Layer 5 of a small transformer language model trained on English Wikipedia (12 layers, counted from 0, width 64). Numbers have three digits each and are written without spaces.
A neuron adds its activation times its output weights to the MLP's output. To switch it off is to set its activation to zero at one token and run the rest of the model.
A neuron's activation on a vector x is GELU(gate . x) times (in . x), where the dot is the dot product.

Input weights of the MLP neurons that the questions are about. A number n stands for (n - 500) times 0.0022.
n4 gate: 555492706540496554554378302510448548521427556465346333305593542611395439477603324546395296456604395485563464581611755280458592503430325516386492224483208397498427439472693454425584638434469594
n27 gate: 529417468390417584409509642528438417546494559597482522465539419518549174425419498274421662586442567305655454270602356446492364461353649671535466827364237345535658503445536425379524286411718549
n34 gate: 599516492584561593534551569466575522404532586498666339531784539475595578414453181204476433492646690515597424400328643587807189560510632539531715633574371568273281737420378501409470449527430663
n39 gate: 599554498465526525570473691494543571265453485482482583753450516537288456494484630565531469401391384288207381398576428497599641518725492343639315789456484387219628649701531381694486514677373411
n64 gate: 474570267245488704464558357519293462626664528607493481406695599505497267498335571613481588600769526402508369303261446607567486604625690680583359634454608423508413421524716503511532375319536482
n103 gate: 623476463393225425535474386517548422496453249520234410429595476627608518397796632596587462315403478457480366240457327616398747492468255443645508488525521455615386275453486536505505686421505266
n132 gate: 522528426468477461580443574481469553604547289576331496486487572527688518489427428694522466540268394594440629577416408495384714390561600317315266282489568589400266281308479582515398609475473536
n137 gate: 453634609397465316543666585638315415662346607671535520690562534451653456453556325544650583285473231484499532500647514423495392399377653503318500671497524548575525530642524516779464413627579542
n140 gate: 413444369314490483236442447491696738473693606696531442353507328461570461423560569578568269469351415371436561451404340444545610706495561552606488521462481464484378238407252397647706471450612407
n149 gate: 310470582408447747469571327312404563615511381392502128574542361686783461683669539315604230767561512397525707750438479453319552289514608266617558681578592494562341460337327474541323473576575626
n171 gate: 427496202725590525527516403593504494473581708419371602606540557382676688681620314684249483508288609512488442596747648170541599427367606407494460445710585651420541334363393345422218447325625539
n175 gate: 501523812524438411484470691591577596361507502583284406512515292498652527466587435412610528559573482411557658465396671451641553429462611657576408403418521597591555578613486563613461411330477552
n179 gate: 463524605369583456660538659616544376593609302447483555501466403639479453611343526370263627718422289463605574715554519582377814510427513586500563556298512365523817528389574539544397518295447420
n182 gate: 488530424789401499560367604592605418398681594435317416372825658478338517337321570453596481593643470549403448631460399360684513314548368658500291723444550686681369320581607520502656326627550378
n184 gate: 558566542503404294674278661468688371397603354336699598472552470348721558482459334429322677245559506656406661604357433619453578294514544659559388288476595360635500406503513317434589455516529463
n190 gate: 539563754491461680379355283419617508553604317544492425699354610423617343468606842729359228328532558483497281656466220497458482525572864448605635533588413633500483594398259388652575626391190709
n4 in: 498505470497644483439362384575569485462530434386452572507386456698694410425503419497586698593722332282711504586381771335522537412468524345511546362545453608349537513461546445198429399492328335
n27 in: 480447750510474388588694358422329559186591510495441527449609568357506691470534469556355472545462681508567753524458468244515288506410247521634461449331505594540423511493603337625720446595375296
n34 in: 441257561410375417530460617337371409433412529657405548791562348266457612623522384286143375203507424349453584763579551462494541515591638589423191610422427451495487474477467319627539757676682596
n39 in: 452564631498564559169542264443450530641562423525654354609711255550564795348386457402470537628499614629803641565492695525697442552481386436316448560177553421627259479291597764325350582434537632
n64 in: 643566519311649467511465469550361394666703507579654553338555360533560513499347406552581501665612566512550616467360532422449400448507520761644496506478384437590362543474682434479315387444491435
n103 in: 450586453383473685589443425692241618776502468549554578399634488790611365390775752520602546437541527359631268345507415745619521553538504624534621407339636363477467366415619475457628709521363316
n132 in: 498445492511501527458529522507557463387464655456692580582518407441257467497526433337546586503725578535573405472462491442461431575561500507652623702575440500572546545686523533518609343582531364
n137 in: 608708700329492494730346506532493438787472525563664467499464609520643459406671343507706515485667449356674575376519508349478561522582554540554573484298629498540361527761464454469503269651685502
n140 in: 425445675558498360336655375325687514430485320468342189499505556332627332612735339660261288559562534514346283522573436430370580414324731750658529618529269685778826232830442237484794347327562476
n149 in: 336647558647664487552363453289575601547582436470483276559545471597559551579488462492516427383413617447573723507557540521363301479681498355506451660484559450666483500521540577274310478615743464
n171 in: 598551415646294390357645584234479506382588386612530486761443630673238460363437619481669607346644151710419611374385441598427620650525213602370431563428484588662438529976660376456520257749567536
n175 in: 294685521497402517364252382314198536786434341570383532763474423603479505260603589427494442648376474508436400406453480609477633676808601631367296599560467858691222329682442693593744487273325550
n179 in: 546527388269410318439559444337457652438570669620660605536468669551303730599314867483510609453368348732462628437414412517588586571288365379508399525672319484360240469071526512801389447558257568
n182 in: 432322391436358626558494549334505319455479567314685466426408528605482160406559322569479142239481316505574495648341518411543555444708426567410332671610559574506463373168269632431561460704459380
n184 in: 559472728428629628579504583329477468427574547410597589775420639622493414577510634499309382460490655545485368440594493253401393609454731649680718436549802810538493629623354591515502485577496613
n190 in: 312320388673502397294678470557621541385526706408508316544314553449465726608519389639568434627720684378229539470472541429411454481539592472290493367290549496514626525759732309547460259681602305

Output weights of the MLP neurons that the questions are about. A number n stands for (n - 500) times 0.00045.
n4: 406504489577360735452458644464462469555435592537574518399386570587452642431487893472407429558362638479345464400345483348286280455443501691447324255430317528642672433524559611337466442313516587
n27: 428410433523674641313490489463580447491604541648583024607476536705305500577778625173632543505438577623501416776605626312658456564456451508501324145494488374454584474481426632560566462538352564
n34: 402586456428663335378573611388558578589514553507406526518673688529519447551773364423709679444390771560494586672473729515445421595386257384753287268712533546484359586644496341359508358474535780
n39: 643396586495443584588810446515583436418704499463671610675636712327523355558474492567361626581463190678304283488392466561460482612537384829393303331395681535554483228635133314340688607517675487
n64: 525637588602492411389259427453623424478579394410432758352422375263478832537378478585380357478367489366340431540396697496516841332414599411313500528519390667447511606390393488506233524318809484
n103: 297625479616517430463554632362631568407481410443464556416470546405707527607241487579620486304311604344753670438503524319598335598311463632323417365418510669634564654618233481327472580404590522
n132: 446519496508445358763387450600407583512856418529418374481610379692649470550549492586523612395544532621468379681709409547556636380474520449482413505436651377487391077403510477461411523447460479
n137: 400424425555516295332605419774590535310423486475771373568552520638329477680315501594564508400467498494575582493517340590534610346507460352498433844669632454449617351500539682329369460650487398
n140: 388454360781700468531536398625514537526754416409531668447631354471502556519249653530740563423491370462621705270295563774646587612577429624385713402365611580507364374292508650516276617668493382
n149: 598516541600358432357586552466388458555295690576544628395421434642605623512383643450433796314658362558531542559565579677859801496494324570534402509595534740575597482711587553437954363480474668
n171: 502438665686337581345362333429374258627584393840403428508461481546638498376410620108397505586290465357389409709510453553635390334259446386657464615605682490423520540583503385501343432566210739
n175: 631316535288464366545704483690609502475544735325499571275440567309599484344459577594440617482438687573580628409526570416519395325356495583562661418516475317313552788448676524263372731584681590
n179: 527531674502706526511318503498628439588552473403409580330239538593711283603726493587305504502669349401657672495437581400351494332865327444315467576538582343568527459488413535428681682463625483
n182: 313535621492625531379521416428556362350566466816389453427475578506526517703618439424741311468402364142381560279666365440639497535419414606195569562465551601520729555429610597550685187513625336
n184: 495731557596414650577395745426404408448443434577502481463778588368211567525556524627615688523496629457682486589745748280596419392389365370478252540582484268318515375635542531425644489520572339
n190: 381098494567734365437432244518557347239591767753648660511605604350125331430565420447494352511255493489638510640200326558368675444551555373447749367735566480577671340501679582698504379484585440

Each question names a token from some text and the token that comes next. It shows the vector x that enters the MLP there. A number n stands for (n - 500) times 0.01.

Then comes g, the gradient of the next token's log-probability with respect to the MLP's output, scaled to length 1. A neuron's effect is roughly proportional to its activation times (output weights . g). A number n stands for (n - 500) times 0.00098.

"la", then "y"
x: 475467537411547571525404670291391424405582562270401646371385328471340529578361481859444489410512599397586439483553607341567422760694581434494636382770499626677561464478353534451212204563563657
g: 381395351537673513629445361721339523616407480418284490446335609380365450540348590465591642291545448504523714543627575488569558321603721546424373573643795385565542380580263397639473772398394266
Which neuron, switched off, lowers the next token's probability most? n171

"I", then ")."
x: 343412540341460530265264690634653549412458426514359492406716321597386564580637473756392452473472534377544526447386763559559449689633557435515640223436416506576663484429627564490323156540556508
g: 468515342580400728732385579598625705501592658387430477615426443446357235473588417556574378488562454491717383841535542679648640825378299482639622527504456505632542407650534409718552421495660518
Which neuron, switched off, lowers the next token's probability most? n175

"o", then " Bar"
x: 605735575478584525307337624487532513345416496531381488369484440533525754376377581613478519297591506160561444481240631644640502685556678278458560569423398402611634416439387494550193195584623326
g: 621510548545392491646575416704586539595769469495552389615629622401374475798427423511564559585387347377393386334544262551323654423338318537566323811561436614510472671605678555508418388703738597
Which neuron, switched off, lowers the next token's probability most? n39

"ian", then " "
x: 434626612452517527295464635510547389125770476495417465309621524476471503441301575573337219431567480216330586590271557609595577716419638303389498408357519516638470594450458411438316215529546508
g: 519393571342433508217450499395557338419405332537406618508613743383621463380618566390274494549448571652505491511301339694299524299654519723508420397494540422670434422315422265706238576316568506
Which neuron, switched off, raises the next token's probability most? n182

"za", then "ga"
x: 388555405479313528523317618611537645303568321679589301316420387633450547439376338535607692343453513240412579450305611660573349701516616380451744464365526480663696473448416530514329237522520651
g: 569571677515616637552363316537465565361376270452558590550300650398255400328573539210428675546348332495564555528558667297674533539545527438576555633249335257331503319458472686519363453323460534
Which neuron, switched off, lowers the next token's probability most? n34

"ri", then "ñ"
x: 531788668338521494371375681408524392431624528612382270517584440598503607722288550481436459403402593241491445570337676556696464687598415344602442270322407454724494586491393479451215247542455418
g: 460331498263379378630547585437542226664420389544639575564524733516516572474411520543252722450599456494556473532465516352335315393278482477601472725471290368601735334430467712240319574362491484
Which neuron, switched off, raises the next token's probability most? n175

"ker", then "s"
x: 470460538456396522414517488509315420313749372491359282319445370460367469456448367409575338393417571508413579577163584568661377715446635472489675355282343561729396564494509218608446300627469472
g: 453417748492360261423600394578589231698544497379561352423588533465401391485376461318509387379349675571546516701608521195595583542577651323560637581479739632487385375411402606286726452638368553
Which neuron, switched off, lowers the next token's probability most? n190

"land", then " in"
x: 374574336313255598375470600461369477223651556284501512283629503453565660354363419505532384463352430506669470640430478467425593681482750374498701503497355587806468566446593357471283346656570564
g: 403460560497507581779549698548520685279490556602464489548439459487417811585490318622575185725634501427491467406188225513581535617441557648389471391575321496485608585570728376612618683566525546
Which neuron, switched off, raises the next token's probability most? n171

"es", then "cu"
x: 524637611181258444583405479464307366376381629511304667345375548750577652449344562703286377394463779696661583533438496695587624508635536495648534411654542439529616456414416529525411523540639600
g: 308455679559538316586349304563705510499624630414403283372261427491402614663686580559515313632652500582639549531389070628450439489455311278461574537383303366614625514437507586489501467536611541
Which neuron, switched off, lowers the next token's probability most? n179

",", then "37"
x: 559588429459442428331314678421394417489374503575370560290324455494398577532437620660379365523439695412604538341062441702457526468470588442237609398603473667459519580442816361570271521433641566
g: 666458460486346529776524224535501555558353316569723685363533502465520602550469509526336793627430514352549514692631233582425732227490696491468441695452538373460437459595525567527379483402365732
Which neuron, switched off, lowers the next token's probability most? n64

"s", then "ha"
x: 404418325372379363519312474409323263443509474423485664460350384602636613387509426649397478466541624722469671253544581635384514504609657438646773522620489498574631551360654412561468630563724134
g: 695464336620571462323325513338590591530559433430487615567359412658709443505158275470653376542217502235815509682636551468582586491624543503437524502372290468512519606370490524493582689382625574
Which neuron, switched off, lowers the next token's probability most? n103

"e", then "ar"
x: 388576499318625404529429601720402666481470407473387493477343476609335559477474472653350597358458553712456669340408402485403545674351127324578651540305363413705657502474481483603363151581686428
g: 526381638361511531399554467455740440542646604603417419292447449592365460466396528455449253497396698662540458297680395492318473597590606524517372314487577398826685393662284592703576649803567454
Which neuron, switched off, raises the next token's probability most? n103

" and", then " two"
x: 473626536519483280329510665501379465533455550383357628408421563466276558448446635862543222376418638456510586547204515591278591557509447442485646513536468595434559665407693347706192516627646536
g: 624295526360539421684518549586436575332639445434560723446451239373649598479473423468747501731380574525266366511541476602457435573450772714306323592696552628475564700485376510649538395477766403
Which neuron, switched off, raises the next token's probability most? n39

" city", then " may"
x: 394627477249304614321427677279485342314677595395232624296700545548417508452319386549498347475424559317514594539290513573496530636479647368315699436446368579728492623401409365566335413596552584
g: 444671434743521587501659555417264487495270445424614426387450489274686608465461731526639768583663438514662574743576272430456374407660539221402527477476408316646612646647525538665524400557409529
Which neuron, switched off, raises the next token's probability most? n64

" ", then "ident"
x: 512682519390445373332371526336322500519429269413307584389507667500488669420488474618402543461442615548746793397467579384383569602623476527482684545390444551474425789276471396576358815584570452
g: 744493544639578691657689531305496521562369588637477328549454498577372391302753716520606494597619513555553653554486603414216406292620709536652571562744539419440638577587513671636667623498694404
Which neuron, switched off, lowers the next token's probability most? n132

"ctor", then "al"
x: 428451632393450520370413481382480429117734536577315240229535457751414432517358373475565446316559509440371672515362497610541384637382458380422408536441488758783571609439484534494494432542489346
g: 535693547329437374550397217481579563367482513561363358693403679476500467663371759484632627629713458485536649113797365412414500283513412535522375483587383359486556476519486434672413508388608362
Which neuron, switched off, lowers the next token's probability most? n182

"br", then "ough"
x: 529471585422476499321325473508264405224462690567615296314475512486541627474719455454596600339486439676497745419543591534317663429682416455355716613528545512704524477279502453692463547468682314
g: 509656610571282465516492390719409623261740303400396339579610605273436461443421547358420394417572644623653566570529504426463564545484397535646373546664489554287420352456816673446462429747747635
Which neuron, switched off, raises the next token's probability most? n184

" February", then " 2026"
x: 612465711470447456546334704566366532413342555363539677221494526611334724792436541533467239526528644606420497443226491464629619482374430476293533556511478694580573375418446309399191573511532508
g: 581493551526568274567445475257545542800246691428500511321601441445422555577648664419469529544840468529628567714589352557374508380540539554564532715622247607254510532477244712460482474464593574
Which two neurons, each switched off alone, lower its probability most, in order? n171, n179

"ot", then " its"
x: 239577710435383315342366584705422604475514631414367379296293264534631546263361434446556269410449620719684528450427465400487442490643647548356507396494474477551627410250580439548546396585669697
g: 237401536235436374744762568561489396826354605490214541531552432547440596600482476352518528601325740586315454530421566657501581542369477492373365384696448536184500599482521433512343517560558536
Which neuron, switched off, lowers the next token's probability most? n175

"our", then "ni"
x: 243564685466511472429490785722428663359463593501404355422375386393578669516390419455505456511558509363623631508615489129461235582477431475278589478366408767582606493409432424634399511637639505
g: 534479472577602244669280492621234222598506405500696319494479592363555387676474463428477734382715580617792712518605525479617397482727547427502385471536355367599358461441333601391588428564345567
Which neuron, switched off, lowers the next token's probability most? n27

"es", then " received"
x: 357650525392408627479413505432381465504515433586352431332330187772567634532211474716553278414521518561600556508373593599720438673412574635717541361528431473553665473518417385471263437723639523
g: 420640539369359539623638487372617500379530277378581102370505273355350468427458569262497460334287585470599517450468297474664403510457382463457498349649488539435320484606848500644401369462658509
Which neuron, switched off, raises the next token's probability most? n149

"s", then "ma"
x: 578512527388400492506599701546548437470685338559415361376282360707520670432157328576473566487573364569355569424331607716648486475680533308594565517390418488644594607465496361536529251619795474
g: 640490443653528647266512483494439501322424330415429458617448338514501655541751383709547542461580602522414282548399433372457362516581527529453716423189265288493451664443457684309529555126458547
Which neuron, switched off, raises the next token's probability most? n27

"M", then "ang"
x: 444365552290516331380467603466328613489430654364624643501519394519585551465535487593355441378509652510505886201571557656395692409524428324429594585452625557521725654438388511720426358434505466
g: 468435386551418366243435383777310521489527423520625458456530363703388427384546273339405373602606279526636456481651480345459771536669304392479442302485440446512171731476582322358433487501515569
Which neuron, switched off, lowers the next token's probability most? n179

"ri", then "va"
x: 471641665340362419382434762553278327287426604395516579687519527360696598736406439492326500423468588620685404600699709525461411550503324310546493507628459560785634510365315427475437645401555468
g: 808602675487791657501245417393514565696431363503331527607308494583391687675565281626570571535592502619567499459452350536655448405498458487375643690389570343560288281596556612514486658325646497
Which neuron, switched off, lowers the next token's probability most? n171

" The", then "od"
x: 393697683495507186529496432633391414414572604310455580433454471454575534385357647749597280249518532310373658364347577594403604512378541392495809686274486615478525600360491428615384286571621475
g: 399745487337387516232467406510490529487261697631530374561571460428531558417434643595426666374488431481706369629800327387520495375782671388562388367406575220483497668587414491491619413576458259
Which neuron, switched off, lowers the next token's probability most? n137

"z", then "is"
x: 550568496378453402407272518602526477336553319617630373371417362557538571256395460615613457401306391309365472435269634637502450680648609417551594327440515425749713651497513316535204407568610385
g: 626430498612576450572595418308289336631286723619547439423342444521385659405757689614692539465561496451571797324600509519557438447522564260531577328683502407636670597595262711567594493399604595
Which neuron, switched off, raises the next token's probability most? n184

" J", then "r"
x: 435490324405367370486310411552463573375821485525566429466389402743444462428604399563313659414469495312267708215285661627466534503491480402483631401348454591681624728406521489530456221539546420
g: 418607412481183491480222563591411485368664589513575688599510507348506700716730470598449542500507827448450490530576449508468239645492692571411471470499416652240508523662695471250632333465498506
Which two neurons, each switched off alone, lower its probability most, in order? n140, n64

",", then " 15"
x: 561528497439401367382278671531395458423413578488367512244328477577313742706359710535428396554533742504548512470159424689525636541366493470233527462465461636512538380487655360476177546452569508
g: 455312481464501621469675813383390326393677606616467624278499315652539424594741491324450268645424457349520602501566642471470511431332406561329315457628512545703425570394318435438748678576379381
Which neuron, switched off, lowers the next token's probability most? n179

"as", then " City"
x: 467514508299443467429519631435494486447608451689550327257447325633397613480195567475512487421491534119500484466385637617806458605644697404468444280454428456634728522458390434652329226661483404
g: 625541312342562400720538426268495380361331501431266556527426519343379507740550487452717627593637309496351377292279586516555439417472485681124538578561516642373592350348525511439365488331525473
Which neuron, switched off, lowers the next token's probability most? n64

" and", then " original"
x: 404544444529474316284493647483354463569486549431360625509430539475380579411446588777498202392446655399525572521128459616273518601541529436451608500581496610412524657495721295714252423532739621
g: 353727647546602374517637407533553590487657590357376439418494602297477509518617572438754585460528521653685488390521690560733589428773368452144670660426754383447475402359700465419592531452610590
Which neuron, switched off, raises the next token's probability most? n171

"ly", then "ing"
x: 409319571486375507397418675590479381382689426463315516462482426383334757294458530841474324461519586746427443566348492549534490754648429618646659290394523651646409633439531462555289272452611581
g: 397450544386673430522362627632539446378392518736615476473601592491513422367303413411296481375509305661325594511721631461517466539573611382737273435510585559899317481594273520238521452622489520
Which neuron, switched off, lowers the next token's probability most? n182

",", then "00"
x: 517603377495424451340354670406343406494357512548355544347296471467369603516437631697401314541479703421611521353062447684433546447459555419229661449549516651461523571445780387563273521411640539
g: 587544474571497445477527188498767629533269219544581516514436432352576474468634644769569732436514531381456504351784331510538469591558581489465243400624613779476489489522395691559505298399468341
Which neuron, switched off, lowers the next token's probability most? n64

",", then " former"
x: 560660396502485389364401732474395456528404499495364589347330509434276593497390603806447276479419654421545597350034520644396566482526568422347621439522461590428548674456699425586218554509615502
g: 429573579706515399582505520423418687514751555338372432486566711528565440555376508289570583500571374624593484250584410542555674604554400445112496802309394451485596640480550608322394444558754306
Which neuron, switched off, raises the next token's probability most? n132

".", then " M"
x: 541753606566515503521542694564303563424409544406334477401476517509372428514312752950463437384279587350565529368192548713404636575401490424438616426407355594444479578379612601606267605626573430
g: 694579282401676498563587454358457517520679417376620495535468462361638690654772641552470534539367645388502591503309629509394218442374726582516378611658569605519847416591623570551654252507588546
Which two neurons, each switched off alone, lower its probability most, in order? n132, n103

"s", then " f"
x: 512553563399506538491488592440390374394613276488358470332312319641456562300392596768618317393462561507483513512350514662424458768547781579556662367567449443716524659540620280556352714623612290
g: 552588650697603320087296445486685613602582566583491359505640572257679585371648469540564347305509558585452531411644433714396529511652322650548454594534484443403523430374409586635371307479751556
Which two neurons, each switched off alone, lower its probability most, in order? n64, n190

"bo", then "g"
x: 512554586405520470403308521575187384247403705332529597496366503499592517395438481584640541352409486646508735655624498486605370601701581479205714539320449558571586484420486540667345207372591568
g: 507587580331430507542304669814568362356373324374649324485501544509310300737447451777415508488658312600575417725434559453492642631415322425563387581647439441342334485443578667334355545371457574
Which neuron, switched off, lowers the next token's probability most? n137

" the", then " V"
x: 435662717545550135548565487622290430436499615296437628422488574421384588482363713855584258263486619281432606431319500564364610534435497401484694615448438588451515656376534441627343460635563489
g: 518494354421550285606458447359511572932417216590726501594624362553576569504505485330477645416448569396449493425247607627527434426500462633499377651369537486249808459564514463392562482571438215
Which neuron, switched off, raises the next token's probability most? n190

" Bo", then "ard"
x: 365453422319403490288192604449366429351491481391590565452436519694687470281462368557528607273404417506252636459623465639505278570457378413354668617264517485685642563440425520600322289333601367
g: 576635481463548488560616423460552617253433591524314537496294791635453251382644406287592485504523358582449473401451420479319338486620401504490473413764735579576452541590403326601560907698565545
Which two neurons, each switched off alone, lower its probability most, in order? n184, n140

" which", then " he"
x: 415539520599431281608542613573317412512425621442355626509498548486324627274297633645521224505543796428501639550301488521378603427405539311427753455505451657454546618465572384655415403341753433
g: 540369472649384540694538529492505333516695597505539359352346574754342441434556415352268314448644626609416583580397520586316458750296284352392323304585457440679543415612405540622336658392295516
Which neuron, switched off, lowers the next token's probability most? n182

" in", then " the"
x: 530485601507453351329387773519353402493447593298488654311305536552484588644389528610479328396512779434617468446216506582241754661391496350432585578474362567417500519483615462635303647584687523
g: 368257533348558664336568571678549465688412675303597279462379284431566729443390440540527420512400519450397308672415462489242535620354711512704345399566506444554487492592603523840565423602463345
Which neuron, switched off, raises the next token's probability most? n179